Layer 3 of a small transformer language model trained on English Wikipedia (11 layers, counted from 0, width 64).
A neuron's activation on a vector x is GELU(weights . x), where the dot is the dot product.

Input weights of the MLP neurons that the questions are about. A number n stands for (n - 500) times 0.005.
n7: 417,620,589,389,563,368,484,547,573,428,416,578,522,470,453,486,587,606,431,530,628,668,492,631,475,493,473,682,361,538,406,586,506,520,472,578,549,649,788,340,855,582,520,430,513,318,309,230,337,441,487,608,655,137,499,431,464,581,624,396,340,396,329,533
n47: 608,502,550,366,447,347,314,644,573,615,541,600,520,519,597,445,690,435,363,506,650,584,453,550,549,537,638,463,541,420,321,600,590,596,330,512,498,516,479,602,303,343,626,385,554,425,461,613,563,626,407,330,529,430,507,333,521,453,522,633,525,418,549,504
n59: 638,314,632,423,702,457,743,438,688,743,333,547,413,489,717,570,445,545,514,556,632,583,316,564,459,467,567,560,474,374,432,395,361,219,643,501,622,500,533,539,575,309,383,570,496,134,485,532,426,574,481,433,441,481,396,595,614,410,368,358,256,483,420,745
n74: 365,274,420,297,540,451,412,530,398,445,700,456,440,348,467,632,518,590,580,274,572,346,433,516,495,553,416,644,507,375,370,286,542,412,498,577,354,484,490,453,422,446,666,489,491,384,559,648,514,575,545,443,421,255,584,626,340,487,504,667,466,605,775,421
n77: 536,561,442,481,295,693,627,434,691,560,476,506,515,515,420,544,432,499,618,688,592,559,306,446,482,616,434,423,222,483,632,508,366,338,485,546,457,299,515,721,511,636,535,290,460,607,513,336,531,456,625,512,513,606,462,542,578,452,482,374,621,461,505,609
n90: 453,540,495,444,541,598,799,458,617,524,383,431,588,422,406,605,591,401,583,493,520,531,543,316,471,505,341,521,619,341,612,342,677,580,486,609,659,402,542,435,565,601,585,446,606,434,354,474,480,460,381,751,370,430,713,511,399,429,313,624,519,403,555,415
n96: 592,424,395,521,493,503,349,595,617,696,342,699,518,458,684,613,472,536,437,668,503,316,486,488,462,505,285,486,623,387,528,580,582,464,577,474,612,448,483,453,578,542,524,673,374,598,304,399,153,340,650,522,565,394,528,565,384,658,336,547,321,488,580,492
n98: 528,498,489,389,659,500,575,232,460,503,419,595,617,577,632,453,494,614,399,461,665,707,449,409,415,537,562,369,653,474,613,399,578,566,618,637,405,525,404,536,490,356,357,589,541,329,491,473,474,628,374,339,476,535,374,540,574,557,485,752,325,379,476,531
n106: 480,687,499,423,713,476,342,562,388,704,531,544,368,465,470,621,642,516,567,447,723,416,401,545,531,460,566,479,480,443,522,370,513,492,620,485,192,392,360,506,584,458,644,593,695,609,596,596,417,452,438,338,441,560,375,362,484,450,626,501,334,521,433,648
n146: 388,329,526,619,409,615,562,591,497,397,679,753,567,653,622,379,530,473,353,403,549,586,459,590,610,325,582,476,351,467,519,558,525,455,581,530,444,573,601,344,601,392,475,681,566,584,524,419,534,387,480,392,477,525,439,445,608,549,477,554,500,389,633,357
n164: 452,326,458,432,637,525,818,357,477,613,450,475,559,552,626,501,682,555,394,545,414,389,360,720,423,578,539,489,546,433,571,520,637,323,623,324,524,428,492,468,536,305,411,472,573,448,441,380,543,452,393,729,515,638,437,395,561,363,503,424,352,520,503,421
n173: 320,761,529,405,411,585,450,538,496,531,576,417,266,441,451,494,601,430,636,675,746,466,164,672,322,568,623,309,477,554,637,437,525,553,423,444,295,513,393,605,524,398,450,461,623,530,434,550,470,487,569,465,644,416,456,551,660,412,501,701,562,358,274,321
n177: 458,641,517,633,422,495,450,614,535,546,659,582,428,606,570,587,755,536,474,563,317,594,394,548,440,541,489,491,551,644,577,559,192,416,499,446,515,444,502,562,680,482,329,485,644,549,425,449,548,528,434,675,510,329,340,576,599,431,440,397,165,506,295,457
n189: 499,477,670,535,489,484,398,318,448,447,535,503,436,591,664,401,801,393,439,553,379,463,356,582,485,532,438,661,591,486,568,449,640,397,543,318,305,620,590,449,435,368,464,326,503,675,588,643,490,333,508,514,431,413,542,673,543,480,611,479,351,438,524,206
n198: 515,544,329,385,520,522,311,502,398,393,493,437,380,422,485,469,458,410,538,406,450,531,560,433,494,597,464,544,721,477,356,546,332,376,460,609,506,377,514,437,610,469,580,481,353,604,511,489,434,544,678,760,685,575,413,510,512,595,400,407,693,503,605,424
n210: 547,446,595,386,501,447,710,356,472,595,619,452,550,474,522,571,593,503,822,406,375,493,327,407,552,413,314,338,363,458,624,491,469,316,425,379,550,589,455,527,472,495,392,304,478,713,336,528,471,559,642,570,469,627,509,576,476,521,360,502,514,505,556,363
n212: 539,498,687,375,338,476,435,522,480,591,591,510,569,457,481,647,480,625,459,333,511,540,596,577,629,976,449,514,588,438,577,569,527,383,354,701,575,381,431,341,394,336,497,748,718,409,496,538,383,801,441,448,560,560,457,299,476,497,428,577,342,415,663,562
n220: 367,296,404,489,549,641,565,516,452,492,517,548,488,582,485,561,562,425,536,419,363,664,566,583,656,616,697,484,522,530,593,408,571,393,661,481,292,610,305,600,618,425,548,551,385,534,472,422,559,710,385,519,586,285,661,406,480,452,437,530,313,520,439,602
n226: 546,538,432,407,490,628,605,582,658,467,588,508,457,571,564,355,595,530,378,571,655,547,551,580,604,689,525,547,465,322,537,346,470,240,528,486,590,414,615,456,587,468,569,491,452,341,377,538,450,518,497,572,429,477,402,501,381,438,535,558,422,522,457,349
n238: 450,501,536,491,722,493,435,517,700,535,479,334,379,481,600,379,564,538,459,387,421,379,497,433,347,574,533,464,433,370,473,651,484,377,707,351,364,588,381,550,512,430,488,454,346,379,597,735,536,628,531,498,395,489,890,631,523,680,516,452,582,221,316,391
n240: 504,334,328,579,588,490,655,524,458,501,579,397,658,457,525,583,570,612,315,269,394,415,437,396,374,279,538,524,448,532,469,616,468,599,482,458,543,432,588,231,523,294,626,633,390,279,509,558,621,635,548,607,665,250,375,567,567,207,503,324,676,428,457,240

Each question shows a token from some text and the vector x that enters the MLP there. A number n stands for (n - 500) times 0.004.

" institution": 508,584,421,845,467,440,575,743,666,575,361,487,247,463,536,370,361,537,511,434,444,245,675,481,426,481,719,325,355,611,510,207,544,603,639,400,617,794,500,397,408,693,356,298,429,405,855,453,435,516,181,513,725,788,282,554,288,633,648,465,352,690,833,302
The neuron with the highest activation: n146

"0": 463,724,484,794,461,545,566,790,586,659,400,370,444,309,537,491,282,622,578,436,442,259,573,501,476,522,713,516,348,642,548,412,476,664,499,479,625,677,460,465,374,659,185,190,436,424,520,508,672,543,305,468,748,634,211,478,311,590,603,380,358,705,777,246
The two highest activations, in order: n177, n240

"s": 610,743,536,800,516,470,613,559,545,568,349,480,347,443,512,453,376,537,451,503,328,217,588,339,565,551,808,399,401,470,483,310,532,659,534,456,707,838,426,491,414,707,309,255,455,339,571,631,500,539,276,491,691,737,274,543,401,580,586,319,342,653,868,189
The neuron with the highest activation: n210

"\n": 471,578,628,703,584,552,520,714,527,635,344,507,481,438,479,398,312,579,446,410,480,453,520,452,430,506,744,469,431,523,458,445,597,599,614,402,571,832,512,464,450,752,172,251,481,353,610,494,638,480,129,447,737,624,256,559,284,564,355,380,389,668,852,390
The neuron with the highest activation: n59

" a": 522,650,664,835,398,464,359,605,534,541,523,469,350,491,615,350,360,524,644,478,245,421,612,412,463,477,794,494,313,471,550,439,442,689,506,566,602,868,539,499,359,583,346,264,466,317,480,510,495,579,249,451,709,614,344,418,321,620,503,348,286,725,873,307
Which neuron fires most, and how strongly? n177, at about 0.77

" in": 648,675,408,641,347,558,481,812,706,586,469,438,430,563,370,473,365,464,548,498,500,305,497,499,442,534,800,424,341,501,591,365,490,690,564,450,624,807,577,564,352,844,326,241,371,297,613,474,430,559,310,386,690,510,307,449,131,590,442,439,354,671,869,306
Which neuron fires most, and how strongly? n226, at about 1.3

"2": 476,812,535,685,497,568,577,726,592,555,394,394,449,364,490,340,293,619,510,450,537,460,493,445,471,371,693,428,394,611,675,301,516,625,456,493,635,731,489,460,350,675,195,163,432,412,575,478,620,575,286,448,831,595,269,520,289,585,600,516,402,808,755,195
The three highest activations, in order: n173, n210, n226

"'": 469,660,447,886,455,392,483,698,599,638,408,538,390,388,595,478,363,445,440,474,411,396,677,430,535,513,726,535,472,471,589,384,544,669,549,511,737,827,462,506,365,551,367,250,264,355,463,629,455,497,202,523,688,603,261,439,165,634,469,367,391,722,868,336
The three highest activations, in order: n96, n47, n226

" chief": 441,628,569,819,511,384,429,718,543,635,447,519,282,417,538,307,406,448,533,374,245,342,695,443,461,441,779,378,383,471,540,286,582,652,582,432,553,736,447,503,414,558,449,276,349,379,699,429,445,590,264,500,808,756,331,465,265,612,639,464,312,766,869,393
The neuron with the highest activation: n220

" the": 478,685,542,770,354,550,434,624,530,564,578,463,375,513,697,424,336,499,623,398,378,385,537,461,489,550,758,408,372,487,569,346,542,614,415,547,745,774,494,594,345,780,290,252,456,292,486,496,527,549,261,472,721,665,289,545,267,579,436,427,295,668,895,321
The two highest activations, in order: n210, n177

"”": 414,597,458,866,593,570,522,695,580,736,483,479,462,396,462,452,327,496,509,417,477,425,667,441,534,645,736,415,333,495,530,267,472,789,639,424,657,862,411,561,498,757,333,266,253,351,623,555,443,398,130,527,661,693,288,485,194,606,551,301,338,709,767,366
The neuron with the highest activation: n220

"1": 445,766,501,816,434,576,537,720,523,678,436,395,434,395,517,357,342,492,582,498,547,326,463,457,566,445,769,462,321,570,552,320,509,596,466,426,542,711,479,555,323,682,123,217,340,323,569,521,634,518,339,534,822,592,237,487,376,575,591,448,393,801,793,254
The three highest activations, in order: n173, n77, n210

" to": 519,657,539,762,438,498,399,660,683,538,511,361,455,645,463,523,344,556,431,404,415,414,650,357,461,576,818,424,379,514,580,481,500,540,513,470,528,710,456,338,400,792,382,194,574,379,595,482,465,566,310,347,753,591,338,553,326,589,494,331,306,759,874,302
The neuron with the highest activation: n212

" from": 547,719,482,730,453,552,463,758,616,601,472,342,489,553,458,447,323,607,501,461,413,311,546,431,435,460,818,432,384,526,561,447,515,602,559,477,567,713,480,551,364,861,367,203,411,292,628,532,509,519,357,363,644,603,318,569,275,590,443,259,315,563,896,403
The neuron with the highest activation: n77

" Rock": 539,724,513,707,492,518,514,623,425,516,342,420,327,492,477,420,346,504,442,430,364,431,641,322,416,427,717,352,478,473,542,164,584,658,613,626,692,701,422,621,271,679,406,288,567,389,706,531,571,491,201,507,671,694,278,522,278,613,663,421,378,769,918,377
The neuron with the highest activation: n98

"-": 498,709,569,715,374,400,525,752,495,569,412,526,413,549,586,303,387,464,592,511,477,320,601,336,509,571,761,507,315,500,629,429,527,599,608,473,699,791,443,477,330,660,397,175,349,427,561,581,506,540,265,444,753,614,233,496,153,597,490,279,473,773,793,334
The three highest activations, in order: n226, n210, n47

"ising": 502,663,430,685,552,440,629,669,477,632,422,400,420,441,436,494,296,451,553,438,463,370,655,397,535,550,740,390,372,513,651,176,535,600,529,514,653,798,375,499,473,751,379,188,548,431,713,494,540,549,241,319,749,618,349,454,285,529,716,387,354,686,875,409
The neuron with the highest activation: n106

" ": 494,735,521,728,424,483,551,688,634,620,436,388,249,457,495,368,297,473,588,507,498,322,468,440,414,527,760,447,285,580,529,491,547,594,516,422,637,701,507,579,450,787,250,194,395,379,652,562,608,581,329,508,776,610,226,526,315,537,376,450,401,829,806,332
The three highest activations, in order: n77, n173, n210

" He": 493,677,565,749,432,596,476,627,436,595,379,561,451,565,380,410,305,518,503,303,556,450,574,424,447,493,753,347,358,637,525,402,474,660,633,537,625,736,566,409,413,659,231,245,523,411,555,452,531,568,189,467,673,715,256,536,224,614,527,431,337,789,852,299
The neuron with the highest activation: n146

" became": 571,660,479,886,383,424,394,661,630,693,476,423,433,638,481,503,363,548,562,368,411,266,614,388,525,338,782,480,318,552,595,357,461,599,573,444,561,792,534,454,479,622,404,276,390,306,633,414,603,514,181,492,681,652,298,520,296,634,545,336,348,657,860,386
The neuron with the highest activation: n146

" His": 460,679,523,798,364,482,413,590,372,554,409,563,435,551,493,293,313,517,434,323,457,471,556,460,515,536,729,387,385,458,591,384,567,677,619,602,646,694,455,575,377,716,341,295,528,361,506,521,539,559,262,559,765,701,289,449,214,582,607,393,236,761,911,290
The three highest activations, in order: n212, n146, n98

" was": 505,700,526,828,461,461,421,646,652,727,499,404,437,645,429,545,332,598,507,440,341,295,576,350,475,279,733,470,283,525,618,396,393,628,631,463,657,737,563,448,557,694,335,258,361,369,585,525,629,549,163,471,688,686,262,593,202,598,496,418,313,656,827,356
The three highest activations, in order: n177, n240, n210

"’": 449,682,454,785,435,456,470,715,603,651,411,516,376,383,574,459,347,433,470,459,405,347,657,396,524,543,770,455,431,482,645,352,538,764,584,516,724,800,475,547,364,643,392,243,384,307,428,618,440,422,270,576,698,668,301,414,164,646,519,334,330,689,848,316
The neuron with the highest activation: n96

" musician": 462,768,572,799,515,342,582,720,522,520,313,488,273,442,502,469,409,579,432,353,325,331,606,534,411,499,712,434,432,549,550,281,549,598,622,542,673,610,539,434,337,761,357,300,317,434,670,490,534,556,150,621,732,863,277,463,125,589,689,396,278,593,860,319
The neuron with the highest activation: n164

" School": 577,630,447,644,439,526,617,711,501,625,290,619,424,350,522,285,395,478,521,449,488,236,717,428,474,533,776,336,294,593,515,195,465,588,617,471,721,807,488,479,326,672,365,314,476,361,768,492,399,450,222,575,724,727,284,488,189,632,595,471,287,735,878,355
The neuron with the highest activation: n226

"====": 455,644,565,595,581,528,440,744,592,510,421,444,371,467,601,331,367,459,460,437,495,431,495,429,412,590,758,550,291,628,592,398,507,644,511,457,748,835,475,575,550,714,323,293,512,254,632,479,531,489,96,384,775,512,307,415,70,665,578,344,468,700,795,337
The neuron with the highest activation: n7

" years": 518,679,506,822,534,576,614,638,452,496,338,546,379,600,396,416,329,541,505,496,378,320,579,455,508,361,735,487,265,571,585,336,431,610,630,431,577,690,422,300,376,729,288,249,591,396,742,641,652,525,154,487,731,629,296,489,294,587,578,449,389,588,856,327
The neuron with the highest activation: n146

"8": 529,668,504,853,490,591,540,714,449,676,387,385,432,426,529,446,318,524,525,404,456,285,675,461,489,590,783,519,342,617,608,373,413,597,480,414,658,600,471,526,407,722,135,211,486,405,520,515,589,452,377,435,733,667,235,336,428,609,612,335,355,714,824,267
The neuron with the highest activation: n177

" and": 497,642,511,837,462,500,400,647,521,586,495,511,378,559,444,522,341,425,496,411,415,424,689,397,550,476,796,396,448,509,651,414,568,583,598,427,696,922,364,426,341,845,321,209,452,436,510,446,411,574,254,370,710,639,274,572,295,598,411,374,435,631,836,374
The neuron with the highest activation: n210

" sold": 496,795,440,843,605,532,517,774,513,663,376,276,471,545,515,477,353,617,362,472,246,351,679,420,485,325,750,401,312,457,581,346,484,551,528,422,639,670,541,473,511,764,458,210,371,407,771,496,618,499,217,534,705,576,315,638,189,543,600,380,353,638,822,414
Which neuron fires most, and how strongly? n240, at about 1.6